Layer 17 of a small transformer language model trained on English Wikipedia (20 layers, counted from 0, width 128). Numbers have three digits each and are written without spaces.
A neuron's activation on a vector x is SiLU(gate . x) times (in . x), where the dot is the dot product.

Input weights of the MLP neurons that the questions are about. A number n stands for (n - 500) times 0.00079.
n27 gate: 606577519614211444471508677606618430681496619676524339313516482463560624333593330609526614679521375365489576425511399358659399450273602620492686446376417416607527530569546484435025411566563524136478462414456403485496383638298459605764538661587456309413404462546520301449633644472577378569437385520475385326680324538463567732301735414579622321536563824442406518592379524492327256683350
n41 gate: 617258581424425586665369649771584627521289544705562519466342547723281532624582510641393437496474452521431418580381644629199368594504465518493391612376528496482406654466608365532521504541480629425421299504506459461540550475597424571586685382479504369427842527581281534593623438403233379389760453399506558635564483517337653381564312485483418524518623428513424417500450368479468522705453
n92 gate: 443371468747325635485355524620374287731568500489446427496433572568441344494665383738432644549778561519484523303545428520379610559563711289458180575458664337477331595468627594519398519432459466472543423405459610462523336658469432265346588616478607390415600447294595323410667284307607424514643409416458561506550558528335546531677500690427676583478477754417458500594420459273701444243440
n123 gate: 490513455440497558564314475581556329575509515529434439634512461488594635524541567407346485536592594510490423506478543352774684596561451471536474621435512521524606578534494555255584441543530676459447514506470442549563358777500491535613447393467477488619622427613590677440397465575289517562562560323443346490410552503459344585371599343401432580562610497524365262648588397517478545281452
n138 gate: 659469516487396812486308445357552472459378363442493371470643521315469558443468285664478568469432470564533579369574434522293135306483497599468284352425480350426455438513454507469322569497371490569454562535628463675364538517396556404621444718408640554397543615582530448330748541604687386415418671534485493512484767687459428423615645380520538527579298581543368472654455561507566382539611
n166 gate: 654366454597439558435574417670719585644496749526500569400465500455526647637666633477463550448473539481461358496473610559496568386434687636406313521500374251609330249468399550541543608489294493414644660631493642663489289530515617574329360550497376574443523675356453374571547425543591054619594298493481496395363514553558474377458639462667236546526647440477758343468521556636301503291605
n176 gate: 620248485637475500456586434478353547796391604403466685447353763548461699853622607535668398472480383569424394404489349554481380517419603512712405590294592395608271400594608523354332287447374346658458345675489283265345688476357476555461474450449352418645322500403588470417400536297701618667550512508776432706452416500496572467563563460596744564355402368510558585594548563417489476573575
n184 gate: 664302474619266555322618386457543492831583463324650658316390306642450649545588518524633590647364434557340552678606190795455446328603606541560276461576540334699444620444534540647204641330433271365718654454533403575210514582604782396377500571469405490346632358293509448504533342558751075599508099656468495422668540556425408378802617732540646575432567283593771373233492615522616453654457
n201 gate: 512299476486477599497468463524433579624260339465371535735254391529553496260379472600337616500296548533597459364580383744468535368405647404372308534519717504741265615384574406381403389627372457697500567445568551503398410493366431561568446570592532481471437578473329524500601375350531601585689446563397467543636406554349547401731481609349727648511583373341643677481480536680487525390588
n204 gate: 460284600449392507542415379538614504490453393448614493500503436144625540413400480540703530451345387398351576255413516500707760436576579432223424238461476428459481531369634465602319159457659382444453550615250442440451387707415603427573523646594560551437278492600484658672589779401373484301530549278398764430807645619351606297600753500580463609694626315323451555509594579473673456238523
n207 gate: 638426649487410610606605598679506354371539711359444569736476491555487406570447417518339673490690503398423383553487683413563363386607450544434571497494593389441312305429449477633579565510444480414527318297626545612545446534440503500640529586488631446535584378410689381785652407613455622551336497596609531518474503484459470327423759621393456444524673652600699500722244377451562500545439
n208 gate: 464473305433485537516316451575621518620513729536433403443637483600306264609603390447440424337640675456570442497303522588344554526392481572463515475575506677530388388364378388437542586449724507616450544369689565667577550517328399378487481571537490476432377447368619622423422348326465387541542674455506712423393548443640422515368422332555553532421731567515423705450642575375467516449676
n221 gate: 681384420412431662435447442673474471548542525723354469575471519613522698454511503590494435393393485631341497473549500487500333330589485382391315408533488497538315597405665543220300425494623409497519485567324595511576581644471662453418598375465339428432355438589485441388531291360648457538600373463351487616482648702440347601562564551420525452565400430475512427561532550482435391539444
n271 gate: 613479609481441623445557415396647458726474558345563612360381364512458530443497377541507381558713562519764389437532621605451409430350571549364496547380649556644532486387543537565370492613465511500574450550365588486415569515770651576397496248405357104375539590496389460518382510586612396669403377448632508582608375735248493341634684651455136452466500415039606675633603500522455422523504
n285 gate: 620368585500355598565355421546576403438232603472496623610522458271839363775385357591526576753223433558482589480658578595584429529676658637388406423422417701579283515434519500385303370570571153504590584492467504399479549410411719492496389397301295351521601623662532315571341571524708528657548578492408413384646516743418599778392548546380243657585475508583345694208420665547622550329600
n287 gate: 807432425442541445401559503697560551411550736467427739788512510647667496503558573537473512398446331325559310518483647262452492566574376563393709375555398371866433546254415634523308358493445586361550486436419350500738504436469549686538419620359526524512330762305438589709388514442319515444428561431380682442532399493349389624553384306636496320541539504487309513610350497587741467496557
n288 gate: 526593477496536551456280629634678558594500387289592374332475479225594602598500296695442545591377359639452492535357287391422276569297550371480487477538380617262415433312556500361243623386522587320482738716475500460384504524768544528532418519490258683443537684264292537809554710284553335388482292373534721480489569545565649346654649585756591550496554765458614585672364580412500489492541
n300 gate: 590534503746632630492575656439445456428654336564417491648489723600493493339506480521382475541620530554485518557414605591342452503503433466406448262467627679584490629539464434262530277539669476533421616628404470425548404322611406599452435683638260658532482481455680656503565500380312653552634403457405608509613311464447392491490570719386576764619538444677427654746490448464341469595461
n27 in: 475660595384292518669416486504640486640551250652504432304569517241561614554518609452664664373436470301480440380536338529413500443731511553527550522658549868649331276441475455423448658474444670476640294484444572521473558619596406531438536440553819484358448613249545566537654606785573526355444449560493359401445656456208436418613331621685485467389427438230396680533468614378601568602529
n41 in: 569515513314527591518490595463630570592390779500497459611410712420323510576455596485374397364640414423428414545476472686565539338653705458382583666304596546601355441311544394636318503411467586388368732520366383403277312417558430766437572548650663445585429478519420422452488621371553327668554623368431560537553331466440560515519415440477530529365480543471558485382641436471527491493469
n92 in: 479353320605521621500573665808446376542629535542377503478467601344408427475677703420665440488293530606409388432450530356205785697371485615350745482497519530488268533688391601426350643319468182349620467664636328436426500512496512846461485556622431626325397555430459493437437436455434504802693375515359469420577556602574669603507608634492550656458437351812486441571640565448588487429500
n123 in: 676410456534540495428575554629653535522570545584483554503543490512555558478626466542617540415624596612497564702481573671623484521601534373452468692531500512387464522352594531271503474478524377457430725539487495401497383471683619613477425412445422509371500652580429564368380468412284457563540645628497491573522537536626548432456415479566667449512709568326429295592361505325497458593411
n138 in: 405578414364521597386440549280624514532424623231445480500432467561298519649376500371644551602679409636517512478521543648548586626530423552496550547451581630431387567612361255432690254855393523799366280370555591503721413727437312692515521647500537405659621461568739525431620503515321467311524523452241565740661533325483533517468553561478481525586565466527598300639686621373575570535665
n166 in: 347431492589489574398389429481669658392565520393279479353388768536528619569445363410551342585521377470444321469530200764461382479733481714790509397395656338317492285382353539456508524550325520640539579443453699419423464516462720584536428714579587546204351754606636496454303456609295438598208419578611813428375570416647552448413319406520548608468572313329448622561589524558260580270515
n176 in: 538574323196543450571396558565562319425589728615477373515437513656454297433457500667602319426360675591561540481586652833606652517428421381149530570449526473468533449589657616812508259422270484643459453555665228340516558632617276585376511756553450537464428665474459386489486461609610538562599535470245539537463264551465405253324720571549543548643380543373453552483349618418634577659584
n184 in: 514429529491359289381552488595488802504529496709853535415250634726587622670235402492416587526554335614788550791467243351349376458612556782496572596431346470437611450370334845518543434433400297319753475687365668480482548452614375749526649261365201505541437400483466463551544757530371683343668473393546362447641432471576669370591505451582368187421560358484610654290561430559524647509358
n201 in: 362397399374448635445569311294561530459877434476295478653411521508560649641519674394419504394471441272557251631379469560496557436452393436732429589468448396500557519422581536664508520379381704410435263549544283515397285810788351545145269377399564287513416643593532554335426303615330524722504632571504508433408567515601553289477286351604349308857542306482500511266530534469330444583527
n204 in: 471357222448095404482332393742518429669493480660496370281545764663443416503500448597616552504778641526722332447596470516632567507352421751571508324597526485410500431628460399597590581574317241622517533492434633592636550789536348515519693466602523274468448566412395482396637535684434582598475597598553578401602697657447644621762694621541566470462497629541400365697468549574528453579504
n207 in: 382360485393561372651585427548414509652467603703515556272411563475553528479572602392414312544402753550674579414406603554463466519463291556529507500580660444432660568482339433481469452603500300467394637506325413546458554380378352604424608386565488682425441647419577647457583494617479445423506526556514722573569518521755506380587585471531630400465462385537515568497641519640356580390626
n208 in: 304605446582362448412600415538618540487710481335357453437390549551593488557489540500606451273445361469440503742387584450509364572481494571430421425596552472570588255593438479475366365563400689477372556535562475416620525519637618509450464671634627217622348432753454500443549489368592494728626471448495392589458388423457481613402540404392453476544438370639465387657494471482617537442637
n221 in: 653631347344704738298408654534558666509584311669249454455298518844413495513618223291528581469601535254645366344433545456541551523597661802758483038658586255463350485786710279744505319247396386412422505877645339595463686604134542232676314339544398316734543471274284485779641566475628947807622228419720384349500460529566292562476345395434552615423625448716399388624307605490477620235372
n271 in: 374423484388469472435606591540580504612329673395368398451686530294593302395750471294318611701394455422545757458626737613462370567210736407444271439571479172435476620472355483384504393594667504207651396526558299617530521517819375551291786628551348536299575468641429399459368207650496529488562285517456214434431763371328281551561596374583197459483383643439639308440548611377380588461480
n285 in: 436387671667550468506679206338401532401552365500610327470506680634450508345586470447436573508557500654247646336612631583488491503585603539432444667295317770540522592560633602213443465526436268508528427555486479777587566629394536593535482724302384188327601459559511704394475461572459496507379595363273520389433466608608609439767487333274602530465402579479649669449653625775493607356496
n287 in: 496391453647497556560515486454518410538630454489386326635473645595376526562400459300314618557367722573695425648433551544407710437452599616272475604573541459600567219504589694295375557859445580424403397466681604351313617606465285383413575371481410623348547615439552342438531625353489614479775504485359273669411562550600530483281455592426546584462458393483296575368352296529397536450206
n288 in: 624690417636456512441405679574434588648400398439428605517537348377543370457748615574508614359351513515496409445686336254423476765289398331652404388614496392411434648358455564544517605487428434421481722872429317472513548566468558317816393674804573610293536740210091591525719680504488279636564557462265411481574390388556580391661683780616500370391572513329528665918553518424432566348720
n300 in: 609517541506483532560444474743550449613441259716416644482391516513596555551529555506625510610291596578456523591517437335524412743485597334595418506500467583557634564580391576685582444524429534325304582588455511560286587562600465577491509551601666487490609479352509482641452352412379270344489484494457415690497566473540489382577660614424481563497417374423448346591604487383537496309367

Each question shows a token from some text and the vector x that enters the MLP there. A number n stands for (n - 500) times 0.02.

"laun": 441459565527579627555449530408507558471541398584422590639545447470436455491382430489625673500493594555595461431525570318581437516513443438636567537454625501477465531501512505529422621609471517553552558419511535458550398577434443578442481502580459473612484582532585557424431549481478564512410509571638548419385521405465418432578383470370664528599481443554601506620525296515562574518364
Which of these neurons fires most? n201

"Other ": 448513453496468554535566487388556507505521535590532498408492490424443423529434535413476479472454604503598558484505541497503474489540609523563442562457533468444483478496603578473493525447501437579345522569514490476513465431406476495449409383515504464601457561363611576520601593506532567430522463421434445600532491388511495475522567436455483558552453441521407505526470153482526768559514
Which of these neurons fires most? n176

"mer ": 567553396540423488476384424543546501416499437573581560564594656431506442711563646461535442521527363544581540488430437569393509448530478528461402495769485585465515458449459576565570443481562427604500501675491514569477504545524488584421470502701540541476493427594496514519574540605440560422593546491614464555523457544536508573460471400538501575469563488439419557569578383583413665482340
The most active neuron and its activation: n204, at about 2

"ends ": 554606475466515401412441375547418415481473413493551604575699677471560416687531560382502440530506459304549436443466555515410507453470467514685447531370544484452499515501503454510535452453462568560352597522516568548506477556507506574495535494571414517453463478439521446627531524558374459461593425438470504379444504377595549555494551506526489505611532457485544501528536377477430688426363
The most active neuron and its activation: n166, at about 4.5

"ec": 514510486421550543381380495444573601521512337520476522578484464543571442619493550308627548505500514585469422418488609528530501507479413450515618416367422479465401606308596561534676402491444429360399528544558572526516577438453476387424421599603489486509576533500564408635618595570419516377520537529468350376543552500474316410518623458449506527420535553596483597496484524433471493523473
Which of these neurons fires most? n300

"port ": 505466439497533678519534430465517482535521496543503489487536558530505425438554485419493482489496509558521488530496599523473500486599481459439519507493556475517529447486519504503498458503342549505496478500522537479498408494489526451508467524555471460438467451436416584486555473472493493472523484558444539464494462526511485503493489512496573530550414458471465548475469323521506931490489
Which of these neurons fires most? n201

"the ": 460503445515516569527499509491500424422486493512460495521491494568517497436508497462451476514516521543505456470540653468516514540522512631508513508517464536456420540517581533430565558443429541562544459477508483502480542465545569533419469468479584520550537544535519442409504572465510525443492524511485474474477430437442457497495493532579498512522431449616585494515427193536448870429485
The most active neuron and its activation: n288, at about 0.25

"m": 443560456508445535540540629440422456368603558531555391596567349514495555483542538421572581529520494374556531400594543496502437581471461467533447514665614645528429403466474459415448640528446563427654434452489354627485376576530336449515565491479394504546515598564587564349613506602559505488534477472553486427591485505469536380431543489447451534464551551386395565475583324541489547554304
Which of these neurons fires most? n27

"by ": 487507568476557600553492468501561557496457559561479526484469577597474406485503571519514489459512523560461413583504612593551466482348452509433476492531423554466514522515526521550453557421377469435577445537491468533491510437526436506432482538542563482557529482475547578471469592463547493524487485500502534539531494463536483470464515489497470502593528479562518586501536307477508902539469
Which three neurons fire most, strongest first? n41, n207, n208

"ill ": 591535535466377449567563451418352443542528416533600600463661736408458425613539521497421511528461536523543468596435435470498410341488344505495599597521613481437618511405411388628579534620498545547482420551522575570465470583488465538506501523517473615585454489580502534567576508514453517501511422474556567510392541556559496513450531510458432511563662554447378564464558439473446688458441
Which of these neurons fires most? n207

"purch": 451549444582613625470515500501493417578464498543474518565562532537537421588471424499575511533376517601451623491550713512620619513370441500512515456588482591484481680560584583448468586645442527456538528597457495473492560491380572540432551608417542437595497505404486424396433622560480585483377454616659479470468390389467441458520396433456630569558469453467461447564491555515560640352361
Which of these neurons fires most? n285

"end": 478454536534420402604525451500409513427459329441548466575433496475507475599550445563462591492515449332630449515532575480334414389527517458532637645622554550533545523468397613531374438504467526457450511642532487647471559532539497496475486453562476457418607408472537544482681557535541355496437449518606498582521574476490442360470457654524565314422499494587578430644523458562580458399275
The two highest activations, in order: n184, n288

"th": 445457527383460519481619678527550430473524516505558387466552409472531499411556455563549492639579427408607572338546548543477499649418521471511451538376478606512448536519425404471501634440457641438514395585605626591502443591551526540493607435597534609390546532541544590440608544598543574565564430425571362502513491496453586409450561485505523325513573446368609610476724366486472523547479
Which of these neurons fires most? n271

"10": 513551692532588570386674538511405478407584531522535416615656473469532530491415594508484512397490528486475550598549578412503530519417496563573516653278537405444556468528494461422349558556441527518494573436556443553469470474487381444417529458539471435479417431405466663354504475431623646566389604416506519395414496433470471537360549522529521454589621489472461425519585344535427566426532
The two highest activations, in order: n123, n204

"ag": 616503549541476445446559456318604505462509533552499543578599395499418464658505574501503499536483384580546490543481460573399493316554409453570380507604466507472411366468470521420490392451474573326473477527402604506555558471463345412491543455701625502528547512357469525363550370556543528522520512489610469387610569519492562453490492583552509415496627477619492357557635517574605620537601
Which of these neurons fires most? n184

"cher ": 466517494498535706501523587585503434484469467585504584454469634494563498471485729452535518557588642474574494393546611459465550663592442506667443487466501540544478528350525563552579607509526508585502501589659536581507565575578525474485591575588591447509436550550581547531574516517382545421525570494436415450471371507514521484544517456528491552509435411480407485468641339513461707465491
Which of these neurons fires most? n300

"opped ": 478525517521535381432543600391453428468409501495502527623511441592509527538472487463554507449437400492572428408477477509510555413606475502505425486621534488586430449500445451548446494475351503426532367601449571594462650439453347433584350494455529544506624463386445597494570410576467643502638465506560510381428434502463463549524469495568410612442543453496421464567603463530451761474380
The most active neuron and its activation: n287, at about 1.8

"\n": 596572462461538476493500312477418533436506481468536571511601531412479471555543543465500557463492492542517415489401438446462455448481441459513456503474461544452598607433451540473520514505489575579502500493538592546537480458534540510483472502574519425549500522497512621501485555445472436411499446485563479471547478542548540570475576424459542494494501510456564559490533435471430902386435
The two highest activations, in order: n288, n176

"an ": 480452506539582532507539569435480415359472494480469477556499592469525447677480446437477510544452527501467481445487543512507417480600440524503523544545471560454491538478593549436492543504468513522545536492409473542410543480500578513537503481391485558501529466488493514521470592490624523535426546441534479518537483436473491469466497556438476431492512482598484508486455119453614806449435
Which of these neurons fires most? n285

"of ": 419495481420486537456573592459462446495513549571536485518536585526516442517477555494505508488477512505482530554495566485576464443474476581512483554620409453527539523485452545530417503477530440498477536488462437605488462491423507495470466429556499581537551556481523561582560409584532528537555495467502534496517505422534588479487606501429495546525603538493510503527450285469535896556545
Which of these neurons fires most? n207

"ac": 567541573559526506437497428431671471517444522565616578503490498390508394521520647448478530546452484698501519568576594523515508413495423402471623477390546416528433485350546425415485402605409478372466523478666536448500594515436333434479525524576571532634631535409546510445537577625618532455556590563419443552561654413381333475536520476477521594354501606621524554420557609472621507523435
The most active neuron and its activation: n138, at about 5.6

"view ": 473485504469566525413523499473442504499474453610555593434521522421566501679590540444569515629489564554548477510523565482482467559467413448522571422568564555490641500524473568548521555542517518608567459522621534554557513540505475476531570589517439576575400524480491421540619631464556528529571425579454509440441492469467561579500497540569520512510519438531377431492546162488506764477453
Which of these neurons fires most? n285

"F": 446571575480493588655466518531491493470391568436652392493629432515564460414417541519531514544493520521567500514595586526567486537474450489618442532620483455500475463537628484496560660605518530507489584418497435553509472519520455515448629487620446473505469529575588568396447391499578529529382585371541512401505451546441560469388576515608483503491583502404480485469536127567509580533443
Which three neurons fire most, strongest first? n271, n221, n92

"s": 540580594484502667260458503413583327521509481585537436580578461427536547610576473406669465432492490520593472662479507436529603571456534562559409443481474495560410545465524441508500408451505579503446570476466578595554474524442494490516682390684481604482494539475620602439510479644497438442466484475417451427632584517503522415468562440496511501487543452634360495532584398522556658543513
Which three neurons fire most, strongest first? n138, n204, n300

"be ": 429556505512565570456490544474595608536448467498469520524512622546473414511595547497536475547525525483499467468520550511614410456480484532517502490601474646480489474498526510452443565469416496534564512578584452481566594472512499541492340490472546412620546546478523434530526532461542578480421548506458503518530530548557381521493488477543550487428468569582455496578454275536523839320500
Which of these neurons fires most? n285

"electric ": 425637460592450474554608584434461340369475461568466492521429489555486430374502504469515518514432619556621444491553588511528509473444499536564464552645510504395502520541557584478441569516475466497509538514497413447506456488486370481538575460585579460499438491435559663484592489500542564455505500428575536524399439504519429471555504515530478642545532505451520478608497166569528714447391
Which of these neurons fires most? n207

"===": 573576494447566538484397586434444554510494520546436435506567493464506379506595559332451407438478508526528543475568496468459396532596530509461428426459451473534518400487466501436531583486461620447509539495504479543493522473452567528508462481419514545585457519519563577533479509531466559385553452476545504523534457386513548500532545540418592483537532538462483534547505282447615850502489
Which of these neurons fires most? n204

"mer": 602432483494483521547431358558569391422505426573556489562705530438500457620477518479553417495598276485646449477486528440535475455536421641531442468624469569489516520312469513565634552439552491560421463594408525509582415526532595613388446535744468481421477486514582488494543559669572607462514572581510539459548515552431440477567518343520469602572653456467501551494569543566424489476368
Which of these neurons fires most? n204

"ting ": 506479479389525528540525459553485538599451424517542536535465540576459445564550506455626408499500532458559487454465542551492554497422407535466463463481477500491471536460495517496456479516427400475391452583486539501487505495475518386392438585558455579526461518514483447585596550488526496431548467501500443476462556450415413506510544479482529507524482505634442555462580286360580867525570
The most active neuron and its activation: n176, at about 3.4

", ": 435484478452590611500512459532476505520436487531526520488568530568544391500608478479550573492542526453552535460492559441501493450475448453385529503516494501562511464520400462486414519573517472521479453575486543493529495516433514455499416538554513486547463517478480515479519488467447523482469535468493576513547495443515394582493538507484553533477463502584407510468459376517532931493488
The two highest activations, in order: n287, n208

"found": 388472571476493675438484505490495478460444537613414491642637447540487427512424456549450631514454516492671431355567580506485414525509422459504551491472553556506539577581555500510687607544480467485471471564564638480561481569509494561522668428478396468553448519488588644462398535469571544478393450554549469364575526493572473454498473454408455413546609508495630350562528324468531649560380
Which of these neurons fires most? n271

"current ": 446513465456509539572547483435542462454399473540550485540507428463551446501435510443546449575574591498501493519509567521486495508441515489475516538388625519509483536468562510454547549484398501572496477512496565558473492454428445492447511451498500516572477594528514514479560533459462508540515511455427478521438442470528494514583492464501460531598489472479557485497472118435531834545393
The most active neuron and its activation: n41, at about 1.2

"ay": 599430481536471309494496358410486418448439344592584641526662485432549550721502551547431531516369567519635530550417573526518443452545423449463497490487522584465478555400369547491471389555474545438455431560367626530469468446404460535447465516586368461542637551587520507597533567625526560329564514511505495436573533558463442435538526406432465467463534504505536492512510578463602607428328
Which of these neurons fires most? n285

"ash": 605660496554600546498471547401540544364522477498485473545600514453484468465531563458443434556621568595563429473487535503357530526538438564516352422420463601501406574424518469512550541437382620562492508415605545630552580511561457320557570618665631477471504619546527555333502519541571401511581401566584389401572531617570505524525349407596607416555531363458570454484592583647518521407492
Which three neurons fire most, strongest first? n138, n166, n201

". ": 483482446482517665542512377481511510533492497542503482484532546509482413426572476438501487468484507547494506519504603492517473489569468452418497498503518483512526437527471519501515488485344520519489475510495526477510428504485526440519447521552468469434501455437431560504573486488502479495504503554471553486496495512524481488492500494514575507540423504509475556492500394489502954503480
The most active neuron and its activation: n208, at about 0.56

"top ": 487558571484490509514624583533509459444457415444617575476511546474591572546407423421450596536516521516498446508492633599488526496488547498498512455536549462510406605520454468495551613460374622589473505570531519451470610537499444380493487461587450534654456570514569527517650607521433503548552529476463404444562361505571479489647516463474507578583438375463476502424525200460593687564332
The most active neuron and its activation: n166, at about 0.53

"type ": 449532576496511551499582572443532471393555440530589505513533469480516497552506554521552617519530554481473510488535565431460518591421533412540582601682582557423522403458512622421477611408478474461463556447509419501592539508517469535633432468555458589645478549438456544545636514577508533556527502462448522556407435444585492414450557519514467505509397411434529380513493150481508709483373
Which of these neurons fires most? n288

"i": 465579485467506651311509446504423434496542461491495455617536555433470525573616728447562601492597488487492565425504496418583504553515569574550598545444488435535427548381474650402381504558531490439548468524582623517468449549518476488400449544518609493369564531555677699501648568440581516576512518518397421522521478555392486368377516421520514455405602488620529351575610632546549589428586
Which three neurons fire most, strongest first? n92, n138, n123

"Ch": 495487508456556480741540572403489554343446505555555379505712467434528495478548512491305405511481589618606536526520594476578456512503548552615456428532523510557543411592525525403595511523539553376416510536518470473536549478594398514522545489586693500487505586502444490472522467504508510502487497393526506489594442530645535501503466515592437430539382505499430374570384258519581570525549
The most active neuron and its activation: n166, at about 0.6

"ey": 604509508524668688574463455477462488529520421603445541481655485535486547596543515438488464509526529511616463481491540506506525479481455455392449453542443448479450566489435494436560458596412527410509447532474503550566566540481486421529554521575532419390542467426575363517485515445411512412479401626504482441641503583483479556522471476421519483510571425504378511472446581549530807524614
Which of these neurons fires most? n221